Layer 6 of a small transformer language model trained on English Wikipedia (14 layers, counted from 0, width 96).
A neuron adds its activation times its output weights to the MLP's output. To switch it off is to set its activation to zero at one token and run the rest of the model.

Output weights of the MLP neurons that the questions are about. A number n stands for n times 0.0041.
n25: -1 23 3 -7 -3 -26 50 -19 -14 -6 -21 5 43 6 -34 -19 30 1 -24 -15 25 0 -12 -29 45 8 -1 -16 2 34 -37 -11 -42 -17 13 -3 0 1 -17 16 15 -42 1 62 -2 41 1 -40 6 9 34 20 10 13 22 -26 -47 -4 4 -20 -24 -35 -18 4 -4 -14 -20 38 -16 8 33 -2 24 -15 3 14 14 -4 20 -37 8 -11 7 32 -6 -24 -81 6 11 13 18 49 65 -16 74 -40
n35: -20 -9 1 -14 -22 2 75 6 -12 -13 28 39 12 18 -35 11 -20 -15 3 5 26 28 45 12 0 -19 56 -21 20 20 6 -38 -31 79 12 -53 -16 9 -2 -28 -25 32 3 -28 -7 -52 7 35 -14 -10 32 13 -19 -30 9 13 31 39 4 -34 -18 40 26 -3 -47 6 -40 -6 -55 4 24 -19 -34 -25 8 -20 -35 48 52 -28 28 19 -17 31 -13 -4 -32 16 17 -29 16 11 36 19 3 -70
n52: 4 3 -5 -28 28 27 7 9 -22 16 2 -3 -9 23 -11 -10 -33 3 -17 -30 4 24 -4 10 5 -15 -38 -45 -9 34 1 36 3 10 15 10 -11 -16 20 -7 29 -17 13 -28 -34 -13 -15 26 2 -21 4 -54 -22 -10 1 17 -21 -26 -2 19 -24 -56 40 -9 -19 57 37 21 11 39 -10 5 -2 -13 -8 -2 35 -16 -2 15 10 -22 6 11 -9 -31 10 -41 22 -40 17 5 -9 23 33 -6
n68: -7 -15 -9 28 18 -30 28 -26 -8 8 46 -32 4 -8 37 -43 -45 4 -26 19 4 0 11 -9 -29 7 20 -17 24 -25 11 20 2 22 12 14 1 12 -25 -34 19 -50 13 29 -14 -2 9 4 0 18 -12 13 23 34 -5 -1 29 8 -4 -7 2 -28 -1 -13 27 -42 17 -15 1 15 -28 9 -12 22 13 -12 -43 5 6 19 36 15 5 -7 11 -25 18 8 -13 -15 -38 28 -18 30 -11 -27
n87: 6 -3 38 25 27 4 -33 -13 1 -1 -10 2 -4 -27 -6 5 -6 17 -12 15 -2 43 48 -25 -19 12 -11 37 42 15 -47 -32 -18 -33 16 -3 -3 -6 5 11 -16 16 19 8 10 -24 -10 -2 1 -30 -7 -17 -28 -14 -8 3 -23 -11 26 26 -6 10 -38 36 10 26 3 -27 1 39 -6 4 9 -38 19 -21 -36 -21 -1 9 -7 36 -12 28 -4 -10 2 9 29 28 10 -27 50 -27 -3 12
n97: -6 23 15 38 13 48 -19 6 -33 -9 57 38 -18 -12 -21 16 -26 -7 33 -56 -14 2 11 -11 25 -9 2 39 -23 0 -5 3 -47 -10 1 5 53 -26 13 -26 7 5 -13 -38 -13 18 -13 11 12 -17 33 -25 -51 42 -29 18 12 6 -21 6 3 -34 -27 46 -4 -16 -8 19 -29 34 -10 13 3 23 -16 2 1 -9 2 -18 51 -3 17 19 26 12 0 15 -19 25 -23 26 -16 -72 -12 17
n99: -11 -15 20 -2 -13 9 -19 -6 37 9 -18 38 -15 -10 4 -10 -15 60 -8 22 -4 -3 -38 6 -20 17 -20 -6 5 -22 27 0 27 -35 -30 36 10 -48 -18 28 9 -15 10 -1 -5 -25 -17 2 17 -14 37 -3 -2 14 17 27 12 12 -34 -16 0 4 -3 -29 -19 17 31 9 -5 28 -5 15 12 -10 -26 -26 -8 -1 -12 25 -34 18 1 7 10 6 9 -3 -20 16 12 30 -1 48 -35 -28
n145: 22 -9 21 41 -29 -3 -22 8 -23 39 -4 -23 12 -1 17 -20 5 5 -16 -6 -1 -5 -16 -10 5 -22 -24 16 -28 11 -18 1 -6 11 15 24 28 30 5 -4 6 4 -11 18 38 -19 -12 -18 -14 9 -40 20 -16 -35 2 -9 -27 39 16 56 8 32 4 -12 -19 8 -8 18 1 4 -3 9 18 11 -8 33 24 13 -35 3 -17 -43 -17 -8 -21 23 -39 29 12 4 52 -18 4 -28 10 -14
n151: -13 29 -7 18 -22 15 -14 34 -19 13 4 4 -13 -45 27 -52 -7 0 -26 -8 -19 6 -10 39 7 -13 -21 6 -8 -12 9 -13 -25 12 -12 -23 -21 -22 20 -19 -19 20 -1 -29 -5 8 -3 -3 -58 -25 -6 24 14 -1 2 -42 -3 -15 24 -3 -17 59 4 -33 45 18 12 20 -44 6 30 25 31 -10 -14 45 -12 -38 -9 -6 47 -1 8 25 3 43 29 25 -6 23 17 -17 19 -4 -14 -20
n170: 33 21 51 22 -20 20 -8 7 -17 -2 -24 -19 -21 29 8 10 0 7 25 -11 30 -18 4 45 -18 -10 19 49 4 -20 -44 28 -48 -21 -15 11 -37 -18 55 11 -10 35 4 -31 -25 -23 -22 2 -18 -31 -3 -64 -24 -6 9 -25 -36 34 -27 27 -35 5 39 23 -26 35 9 -24 -4 40 -2 4 5 35 -43 13 -25 11 -56 -21 36 19 9 -24 -11 10 14 -13 12 20 -9 24 -8 11 9 -15
n232: -8 -5 -5 45 -24 -39 -26 -25 -15 -7 -27 12 -26 -23 -19 28 24 34 -4 -28 -47 -12 2 -15 -21 -5 2 7 15 47 7 -24 4 0 -1 46 -2 4 36 18 6 -24 -28 -19 -38 -28 43 55 -28 -17 21 55 -23 27 6 29 41 1 9 -12 -30 -1 -48 13 35 -3 14 -17 17 -17 0 -23 45 2 4 -8 -14 52 24 24 26 45 -6 7 -7 -12 4 15 -52 2 2 -4 12 19 -47 -11
n246: -34 -14 -40 -12 4 -13 -4 -1 23 -1 -49 -1 -7 41 -1 77 67 -23 3 -10 -15 -56 -13 -31 12 -24 37 4 -11 4 25 -4 -24 42 -4 47 -3 -17 -32 13 -21 -19 9 49 1 11 39 38 -3 25 -33 21 6 16 9 -12 11 14 48 -71 5 -38 -1 23 -11 22 4 -12 -3 -64 9 -22 -16 12 11 -16 14 -8 37 -3 -1 21 -11 -31 17 43 32 10 -26 -37 -27 -41 -36 89 -23 -94
n268: 27 51 -16 -10 16 -27 -29 7 -28 -8 36 16 6 6 -7 -14 -39 -15 -18 64 12 18 3 -7 1 -16 -40 31 5 8 -1 -6 4 -31 22 -7 10 27 -40 -24 17 -9 0 -17 -48 8 11 2 -13 15 33 10 4 16 -20 -8 3 -2 -19 -19 5 3 -18 30 9 -32 -16 -2 16 26 -67 -40 12 -29 4 -1 35 73 11 -11 -9 -32 15 18 -15 29 -44 -19 13 41 36 16 -21 38 -38 -6
n285: -30 -18 16 -3 -48 18 4 8 28 6 -34 -11 -17 16 5 -17 17 -3 53 5 12 2 -15 -14 4 29 -11 -44 -28 18 -30 19 -12 -26 23 27 -15 -33 26 5 15 23 -2 7 19 -7 -3 13 10 -20 6 13 -4 -9 -17 13 -17 -43 15 17 6 29 -20 21 -14 -10 -16 -27 9 10 12 -13 6 10 -13 -15 25 9 23 -34 -34 -6 17 34 -6 -5 -7 -19 15 -9 -7 -34 26 11 21 19
n320: 20 17 1 -10 33 10 14 8 -16 11 4 8 -20 14 4 23 -5 3 -7 -34 22 19 -12 22 -50 20 -31 0 -27 -11 -27 34 3 2 19 11 -6 -23 38 5 25 36 20 16 -11 -40 -13 74 -8 -30 25 -22 -38 -17 -8 12 -5 -27 74 -14 36 19 -13 -20 23 -21 10 -47 -5 10 11 -9 -8 12 1 -30 5 -31 -13 -50 -15 -9 25 26 13 -35 47 1 9 -34 -30 8 9 -4 -8 26
n367: -13 61 9 -13 14 10 24 -19 -12 5 5 11 1 -18 8 -20 -25 3 -22 -18 -22 -21 20 16 -17 21 7 1 -1 12 34 35 -23 11 -15 15 21 -3 14 -12 -36 0 -42 -28 6 -14 -5 58 21 1 43 -15 7 7 -31 -6 12 6 -15 29 -26 0 1 -4 5 4 9 -24 23 -15 -12 -21 3 23 -16 -28 15 7 17 17 -58 16 5 -35 24 -26 -13 29 -10 17 64 -17 13 -3 -21 -62

Each question names a token from some text and the token that comes next. It shows the activations a of the neurons there, in the order above. A number n stands for n times 0.12.

Then comes g, the gradient of the next token's log-probability with respect to the MLP's output, scaled to length 1. A neuron's effect is roughly proportional to its activation times (output weights . g). A number n stands for n times 0.0041.

" and", then " "
a: 0 -1 -7 0 0 0 0 0 0 1 1 0 -1 -1 8 3
g: -31 6 18 7 24 -40 -47 31 -28 -15 27 -10 11 22 -18 10 -3 43 34 -33 4 -30 18 -13 -50 7 9 -2 24 -50 -19 -13 -38 27 -15 -20 13 11 -25 -27 25 22 12 -13 -4 -38 -55 42 -1 13 35 30 -5 0 -18 13 -21 -29 -2 11 0 58 28 22 16 7 0 0 4 -1 -37 15 7 -13 -18 27 -17 28 20 -19 43 -5 -64 9 45 -5 -31 28 3 31 -1 -1 9 -34 10 5
Which neuron, switched off, lowers the next token's probability most? n52

" with", then " the"
a: 0 0 1 3 8 1 0 21 -2 0 -2 0 0 -1 0 0
g: -10 -48 -12 12 6 22 -56 19 1 19 13 -30 18 -23 -15 -32 11 3 24 -14 12 -17 10 -24 -11 11 11 -8 27 4 24 -21 -19 -36 -7 27 43 -24 2 48 11 -6 -10 35 -14 28 15 -15 -38 3 -19 -17 6 -28 55 -22 22 36 5 33 -38 -14 4 -4 35 -29 -36 52 3 -14 -11 12 -40 12 16 24 11 12 -53 8 -44 -17 34 -18 -20 6 11 7 -17 21 -26 -12 1 22 72 -7
Which neuron, switched off, lowers the next token's probability most? n145

"W", then "at"
a: 1 0 -1 -1 0 9 0 1 0 0 0 -3 -1 0 1 0
g: 14 6 27 -15 -1 -56 13 5 -4 80 -19 30 29 -36 -5 3 -4 22 13 -30 2 -2 -12 -10 2 -23 -20 -33 -20 -1 9 -15 15 5 -17 2 22 -20 21 -25 40 -20 23 -41 1 6 -12 -27 19 24 17 -9 60 -40 8 -11 -14 -6 -70 11 -1 26 27 8 -10 -21 10 17 28 66 -27 14 11 -27 -53 -2 -37 12 46 -14 21 25 22 -5 -9 26 -36 -1 -24 1 -2 -3 12 -1 -23 16
Which neuron, switched off, lowers the next token's probability most? n246

"\n", then "=="
a: 1 0 -2 1 0 0 5 0 0 0 1 0 -74 0 0 1
g: 17 -53 -26 -18 7 -3 20 -42 -24 -7 7 -33 0 -12 -33 -3 -10 -3 -39 19 -40 24 14 2 8 -11 8 -20 43 -24 7 13 -5 50 -34 -1 -26 -12 -1 59 41 -22 4 2 9 -13 -3 -4 21 31 -28 -1 19 -31 9 3 -51 42 -6 0 4 36 15 41 14 0 -46 -25 -35 0 -17 16 22 36 8 -21 -45 -31 17 8 17 -13 60 -3 -22 9 67 -5 3 29 19 -11 -1 1 3 11
Which neuron, switched off, lowers the next token's probability most? n268

" |", then " Juan"
a: 2 2 4 0 0 0 0 0 0 0 -2 0 -1 0 1 0
g: 14 -49 -14 -44 1 16 6 -24 6 -14 25 -11 -22 19 22 25 8 17 -15 -14 6 10 24 58 -3 -29 1 58 -4 -3 -32 27 -26 31 9 43 -23 -2 24 -25 5 2 -5 43 -25 0 0 -28 -27 -81 -32 -53 -19 8 2 23 1 0 16 -12 -5 46 25 1 10 -9 43 -47 50 30 4 24 32 -22 -3 0 -9 31 -14 -6 -2 -26 -7 -22 10 15 -16 -8 -12 -40 -3 -16 -7 7 37 -2
Which neuron, switched off, lowers the next token's probability most? n52

"L", then "W"
a: 1 -1 -1 2 0 -2 0 -1 -1 1 0 57 0 6 0 -2
g: 4 8 -14 -49 1 -50 -18 12 -14 32 -10 25 -29 1 -25 2 -14 12 -5 -17 12 1 1 23 32 6 -8 5 -20 -17 -9 59 5 5 20 -14 -2 -40 26 -45 -14 59 -2 -34 16 -8 33 -13 19 -1 44 -50 15 -19 -8 -5 49 -36 -16 13 -10 3 6 -9 -13 17 -18 -22 17 39 17 -12 5 -29 27 -6 -23 -11 22 -22 -22 -15 47 28 -25 18 16 58 -10 26 -24 -45 -33 20 52 -1
Which neuron, switched off, lowers the next token's probability most? n285

"\n", then "\n"
a: -1 -2 0 -1 0 0 -1 1 10 -1 -2 0 -2 -1 1 0
g: 34 -52 -1 -5 -32 16 11 23 43 17 -10 -6 14 7 17 17 49 -6 -8 41 6 -25 -36 32 22 5 -3 -18 -9 30 -19 -16 20 4 16 -15 -21 -26 2 -43 24 -11 -5 18 -9 -53 21 -8 37 4 35 -3 -50 -30 -15 36 -19 6 0 -31 -19 -39 2 7 -3 50 -26 43 -12 31 23 -8 -29 32 39 -38 10 18 7 -24 26 -4 -47 -41 9 0 -28 -2 9 0 -4 -38 43 4 -2 -7
Which neuron, switched off, raises the next token's probability most? n151

" Vi", then "cent"
a: 0 2 1 0 1 0 3 2 -1 10 0 -1 0 0 0 1
g: -2 -11 30 10 12 12 -41 -26 44 14 -3 -9 -53 -19 -29 26 -3 -10 -19 7 77 -2 -2 39 13 -15 3 5 -19 -16 35 -9 22 14 -8 -4 -70 -19 23 -7 -10 -33 3 2 20 -28 -28 21 8 -51 8 20 17 36 -14 6 -60 2 27 2 8 -9 -12 12 33 38 -23 -38 -1 4 20 2 -28 -11 10 13 -48 25 12 -25 -6 48 2 4 -19 -16 -12 -9 2 39 4 -33 31 -17 34 26
Which neuron, switched off, lowers the next token's probability most? n170

"E", then " ("
a: -1 -1 0 0 0 5 0 0 -3 -2 -2 46 -1 2 -1 0
g: 20 -25 32 16 9 -13 4 -18 5 34 -32 -7 -25 26 -16 -4 16 -4 14 54 -39 -46 -32 -11 -2 -5 -22 -21 -10 14 -2 -30 -13 33 37 -33 -20 -36 26 0 11 -29 12 10 -14 -49 -5 8 14 -9 33 25 -13 -1 -10 28 44 39 55 -15 27 11 -17 40 -30 -8 -19 -8 34 -16 -1 -34 30 3 20 -38 -9 24 73 -29 8 5 14 -3 -10 -2 9 1 -52 15 -16 25 -42 -13 12 -15
Which neuron, switched off, lowers the next token's probability most? n246

"lo", then " |"
a: 0 1 -1 19 -6 0 -13 0 -2 -5 0 -5 -1 -2 0 2
g: -12 -40 32 0 26 15 -6 2 -1 -13 22 19 36 18 -13 18 2 34 4 23 -29 28 -30 -21 -36 -6 -29 -11 32 -17 3 -18 -2 24 45 -7 24 -23 -39 -6 -10 0 30 45 -21 -15 -13 -12 49 10 -20 41 -2 6 13 -37 13 -40 -29 -34 12 -7 -11 95 8 -17 3 -12 -1 6 17 -8 9 34 11 20 -25 -19 64 6 -21 -11 -25 12 -12 -5 -9 -9 -38 22 -31 -41 -6 5 7 -40
Which neuron, switched off, lowers the next token's probability most? n68

" ", then "1"
a: 0 -1 -1 6 0 0 0 6 0 0 -12 0 0 1 8 0
g: -17 20 -2 22 7 -16 -23 6 -38 -30 32 -14 -28 17 4 -33 -28 68 28 3 17 3 17 8 17 -19 -5 26 -5 -16 -24 -39 9 -31 23 -35 -14 48 -8 1 -15 -2 38 11 20 20 -35 29 15 6 -10 -45 18 -7 -32 -24 -32 -6 38 -3 18 0 24 -1 18 29 -36 -57 7 16 -20 34 -1 -32 -34 -5 7 -20 50 -10 24 26 25 -3 1 -18 3 16 21 3 -26 47 -29 -43 -7 46
Which neuron, switched off, lowers the next token's probability most? n232

"2", then "8"
a: 3 0 0 -1 0 0 4 0 0 0 -1 0 0 -8 -1 0
g: 8 18 31 45 38 -46 -19 -20 -14 -5 -3 29 14 -21 -7 3 -18 -48 -10 3 -40 -33 -6 16 43 -33 -5 29 12 31 9 9 -20 7 -6 -6 31 -12 -54 -8 -21 37 22 -18 -7 41 -11 -14 30 -14 45 -3 -3 34 -1 -10 17 9 -19 51 -24 27 -16 7 -34 25 18 0 5 -11 22 1 -17 0 10 23 15 -18 11 -7 -10 -47 -48 -25 -57 -18 60 40 13 16 -4 7 -21 -30 5 -22
Which neuron, switched off, lowers the next token's probability most? n285

" |", then " Ch"
a: -1 6 3 2 0 2 -1 -1 -2 0 0 1 -1 2 -2 0
g: -23 39 21 -12 6 30 4 -56 -22 5 21 -16 -39 51 13 13 -14 20 -7 -20 -12 34 -1 -16 1 -3 -4 27 -13 -10 -9 48 -4 -17 -57 0 -44 -28 4 -4 13 4 15 -29 -22 1 18 -3 -44 -26 0 -2 -18 -47 -30 7 9 36 17 46 3 24 -40 1 -45 7 23 -22 1 22 -27 23 34 28 12 -1 35 -2 -27 -17 -19 25 15 43 -23 12 -7 -44 4 -24 6 36 22 29 51 -13
Which neuron, switched off, lowers the next token's probability most? n52

" R", then "BI"
a: -1 0 1 0 -1 1 10 0 -2 2 0 -4 2 0 2 -2
g: 33 -54 14 -31 10 3 11 0 7 -16 -19 0 -13 5 -49 10 -6 -21 18 -7 -12 12 1 -52 1 17 -35 18 -18 13 -12 0 -20 -13 -29 7 5 -8 -53 51 6 3 42 -5 40 -5 29 2 -45 18 -37 49 29 4 13 -34 11 16 -12 21 48 -15 -21 23 -1 61 -45 16 -12 -7 -1 -4 22 30 -2 20 -28 29 4 -25 48 -20 -8 -26 8 49 12 -12 -18 -11 7 -45 28 -11 -20 12
Which neuron, switched off, lowers the next token's probability most? n367

" ", then "2"
a: 5 -2 -1 -1 0 0 -1 -1 0 0 -3 0 0 0 10 0
g: -20 44 -12 -17 -54 -7 -2 54 27 -17 23 -40 11 11 31 30 5 34 -26 -7 -2 -23 7 1 61 16 -2 21 1 -22 -10 1 -49 9 -4 48 -9 -19 6 -30 33 3 -19 6 29 -2 -43 -29 12 -12 -14 -7 27 -17 -19 11 -31 -14 -28 27 5 20 -2 3 24 2 -1 8 21 -1 -68 25 -47 -34 31 5 50 6 5 -19 14 -25 -7 3 30 -7 -55 -26 20 -26 5 17 8 27 12 -7
Which neuron, switched off, raises the next token's probability most? n320

" Vi", then "per"
a: 0 2 1 0 -1 0 2 2 5 20 0 -3 -1 1 1 2
g: 22 46 41 -12 -7 -23 14 -8 47 1 3 37 13 10 -23 -2 -6 -14 17 8 -30 -2 -7 8 -11 16 -37 -17 -3 22 10 40 6 -3 -63 20 34 -27 -10 -33 33 -16 8 3 -44 -27 -25 -4 25 1 32 46 -22 1 5 -12 11 16 -18 71 15 11 -5 23 -14 -4 -21 -45 -2 -32 2 18 -25 -13 17 26 -1 -18 46 23 -1 -32 13 -46 -32 27 8 -33 17 -24 -34 32 12 -46 -16 -8
Which neuron, switched off, raises the next token's probability most? n170

" again", then "."
a: 0 0 0 -1 2 13 -1 -7 -1 -1 -1 0 0 2 1 0
g: 5 3 46 -10 7 10 39 -21 7 -18 -50 24 -1 23 -33 -39 -24 27 4 46 -1 -42 -28 11 13 33 9 2 18 8 20 23 13 17 -4 -12 14 -34 24 -10 37 -62 -13 16 -14 -17 31 -48 -8 26 27 27 2 -44 24 3 14 -21 -3 -21 6 -5 7 -20 15 3 -35 -5 -6 12 40 -40 19 15 -7 -42 -31 -11 -23 -35 7 5 -5 -9 12 24 0 8 -19 45 -58 26 37 -10 -33 38
Which neuron, switched off, lowers the next token's probability most? n145

"On", then " August"
a: 21 0 0 -2 0 -2 1 -6 0 0 -1 0 -1 0 0 -1
g: -30 19 -8 -17 -11 32 51 -55 7 10 -8 62 -28 -18 -48 -14 51 1 -33 34 44 15 -14 13 11 -11 -11 -4 -7 -11 -25 -31 16 50 9 37 -4 -27 -9 16 19 -37 -15 20 -31 12 3 21 21 -11 -9 -7 3 21 37 -4 27 -10 -11 -49 -15 -19 13 19 41 2 -14 -48 -7 20 -8 -22 38 -31 2 16 1 -34 -10 20 -1 42 15 -27 31 -12 -49 13 -3 8 6 -3 -1 11 -39 -7
Which neuron, switched off, lowers the next token's probability most? n25

" |", then " On"
a: 0 -1 8 0 -1 1 -1 0 -2 0 -9 0 0 6 0 1
g: -5 -3 -49 15 -29 56 11 -4 44 -12 -41 10 16 -14 42 -29 55 1 -17 26 -33 5 -22 5 -2 -8 18 9 1 31 -58 19 14 -9 17 22 -19 -7 13 9 7 51 0 1 -34 38 9 -28 -11 -37 -13 -24 -25 7 14 11 6 5 5 6 -18 -45 -4 -38 -13 9 11 3 29 34 19 45 -12 -20 -3 2 -18 -39 -37 51 32 -44 27 -7 4 -31 22 -7 13 -50 -9 1 21 -10 22 -5
Which neuron, switched off, lowers the next token's probability most? n52

"to", then "len"
a: -1 0 0 0 1 0 0 1 -1 0 8 0 0 -1 1 0
g: -20 -19 29 -14 -51 -39 3 -9 5 41 -26 37 21 23 -32 -8 28 -27 -3 -22 41 -1 4 6 22 -56 -17 10 16 -21 -10 -14 -41 -27 -6 -7 -18 -70 4 -9 4 -36 -8 40 -3 29 -18 6 32 10 -19 -61 25 -21 15 10 -8 -13 -4 33 16 39 -18 4 8 3 -17 3 1 9 48 28 -8 15 50 -4 -8 15 12 -16 11 40 11 -3 10 13 11 2 -3 7 -33 -49 43 -24 39 9
Which neuron, switched off, raises the next token's probability most? n232

"US", then ";"
a: 1 0 0 0 1 1 8 1 -1 1 -1 12 0 -1 1 -1
g: -2 -39 6 16 -48 8 -28 -48 13 -1 61 3 -17 -28 -35 -2 -18 33 -22 48 -29 -10 4 -26 -15 19 -4 -9 19 -4 64 -8 18 1 30 -10 -8 2 18 35 12 -15 1 12 -4 6 -16 -11 47 -18 -29 26 15 -51 -10 -34 -2 45 0 -11 -7 -49 -20 -5 -26 34 -22 12 60 -22 43 -25 40 -23 16 19 16 -11 37 16 -39 -8 -4 -8 14 0 24 -17 -2 24 15 -2 4 -4 -21 -4
Which neuron, switched off, lowers the next token's probability most? n99

"9", then "-"
a: 2 0 5 0 0 -1 22 0 0 0 0 9 6 -5 0 1
g: -43 42 0 -3 -9 16 16 15 -57 -44 26 42 5 -23 22 0 -20 -11 19 -21 0 33 13 3 -23 0 -42 40 3 -22 15 12 -9 2 -19 40 35 7 -33 33 -49 1 29 12 -40 61 -50 -7 1 -15 -17 13 13 -5 22 -37 -4 -12 10 9 10 -3 16 10 43 -18 22 -59 -37 -36 2 35 -2 11 26 26 -3 -2 -2 -13 -11 32 -25 -11 -15 -13 26 21 23 -29 13 -8 -19 -22 29 -8
Which neuron, switched off, lowers the next token's probability most? n285

"e", then "a"
a: -1 0 0 8 1 10 -1 0 0 -1 0 0 -3 -2 1 -1
g: -12 17 -10 -29 -10 -46 14 11 -43 45 -10 7 -31 30 12 -10 22 17 3 -2 -10 -13 8 28 4 -13 0 -5 55 5 -32 -36 18 -12 31 8 -26 16 30 8 36 23 -5 -12 -22 -22 14 -65 13 21 24 -11 -15 -3 16 18 -32 -2 25 -9 -22 38 -6 -39 -55 -26 -5 12 28 42 -40 22 -2 -4 -22 -10 28 41 13 9 5 13 -16 -34 31 -17 26 7 21 11 -11 -49 54 -4 -29 -39
Which neuron, switched off, raises the next token's probability most? n97

" championship", then "s"
a: 0 1 -2 0 -1 0 -1 0 -17 -2 0 -3 -1 8 0 0
g: 23 4 -38 -59 15 7 56 49 -30 -4 -7 -14 15 15 31 21 5 -16 -58 -19 3 -28 2 -18 -1 5 19 38 10 5 -11 -20 18 -2 -27 63 -11 21 5 20 0 -8 13 -28 48 24 -2 11 -9 21 -33 28 12 -6 29 -15 -44 -50 -11 16 7 6 -3 -28 -18 -28 18 -19 -27 23 27 -28 5 29 -8 -30 -10 32 -3 -22 -42 -1 4 -24 42 28 -5 -14 21 -5 -43 32 15 -38 7 18
Which neuron, switched off, lowers the next token's probability most? n151

" ", then "5"
a: 0 0 0 0 1 0 0 -2 0 0 -21 0 0 1 5 0
g: 19 4 -27 15 41 -1 6 -46 -32 -50 15 30 5 -13 14 -7 -34 -28 35 28 -10 15 28 7 -29 -3 -50 -4 11 1 -2 -33 36 2 -4 -30 -31 -29 -23 29 9 40 -19 -26 -13 -10 7 -2 10 16 60 23 14 5 -4 -3 31 18 17 -28 -37 10 11 -20 6 -8 -23 42 46 19 -8 -31 45 -22 2 20 -34 -35 -48 3 34 -14 17 37 2 -30 36 -6 -11 -2 4 -19 -27 -17 31 28
Which neuron, switched off, raises the next token's probability most? n232

" with", then " ten"
a: 1 1 0 0 0 0 -3 19 0 2 0 8 2 3 0 1
g: -34 -5 -28 -15 11 -43 -1 -10 8 -16 14 -15 14 -28 -14 -33 -29 11 45 32 9 -4 38 25 0 22 45 -49 -23 -18 -19 -58 -6 -24 -13 -11 30 30 -15 -12 -9 -23 17 8 64 13 12 -1 12 4 11 33 46 -4 -10 -5 19 -20 -39 -20 20 15 36 13 29 50 -6 8 -13 -29 30 -4 15 -8 28 -33 -20 27 14 0 -3 -19 28 9 -4 8 -42 -36 -46 11 51 -6 -4 -37 3 -6
Which neuron, switched off, raises the next token's probability most? n145

"2", then " and"
a: 1 0 3 -1 1 0 39 0 0 0 -7 22 0 -1 0 1
g: -13 14 33 47 12 -19 28 15 16 8 -59 8 61 30 1 -46 25 -18 0 -28 -20 0 -42 -9 -18 -33 10 23 -34 26 -15 -10 14 15 19 -23 -29 -11 1 -13 2 -22 -39 12 -2 1 6 30 16 22 -25 5 -8 -37 -2 -46 -58 -4 -13 -4 12 4 -22 22 -19 -10 41 12 58 13 16 -6 -1 -29 45 21 44 -40 -30 -27 -17 4 27 -26 23 -10 28 -13 13 4 1 44 -1 2 8 11
Which neuron, switched off, raises the next token's probability most? n99

" In", then " his"
a: 67 0 1 0 0 0 0 -2 0 -2 2 0 0 1 8 -1
g: 33 -5 -5 38 13 -41 -15 40 0 -10 -6 -17 40 -38 21 -51 8 3 -1 -12 -28 2 -28 -22 18 -29 -20 -22 -13 -13 30 -5 -23 -17 19 20 14 -6 51 29 -34 17 0 -8 2 29 -31 25 -21 13 -8 -28 61 14 -18 2 30 59 -9 15 36 37 -4 -18 -4 26 -19 32 -4 -38 33 28 -6 -40 -28 -3 -23 -28 -23 -12 17 -25 26 -16 19 59 -18 4 -14 20 -16 -12 3 -19 -40 6
Which neuron, switched off, raises the next token's probability most? n25

"Personal", then " life"
a: 13 0 -31 0 56 -1 2 2 0 0 -1 0 16 0 -2 -16
g: 19 37 61 48 3 -22 42 15 -26 -26 -2 2 -35 8 2 -28 -41 18 36 -9 42 11 -20 -3 2 14 15 53 26 26 5 11 -17 14 -27 -16 16 15 -17 -26 -82 15 -35 -26 1 6 -19 21 2 0 -10 11 32 15 18 15 -3 -31 -7 8 13 9 -12 18 -58 -21 4 -32 -40 -31 12 34 -2 6 -4 8 -18 -5 10 31 21 14 0 18 -15 15 -18 -24 3 1 31 -13 -26 -66 1 -21
Which neuron, switched off, raises the next token's probability most? n367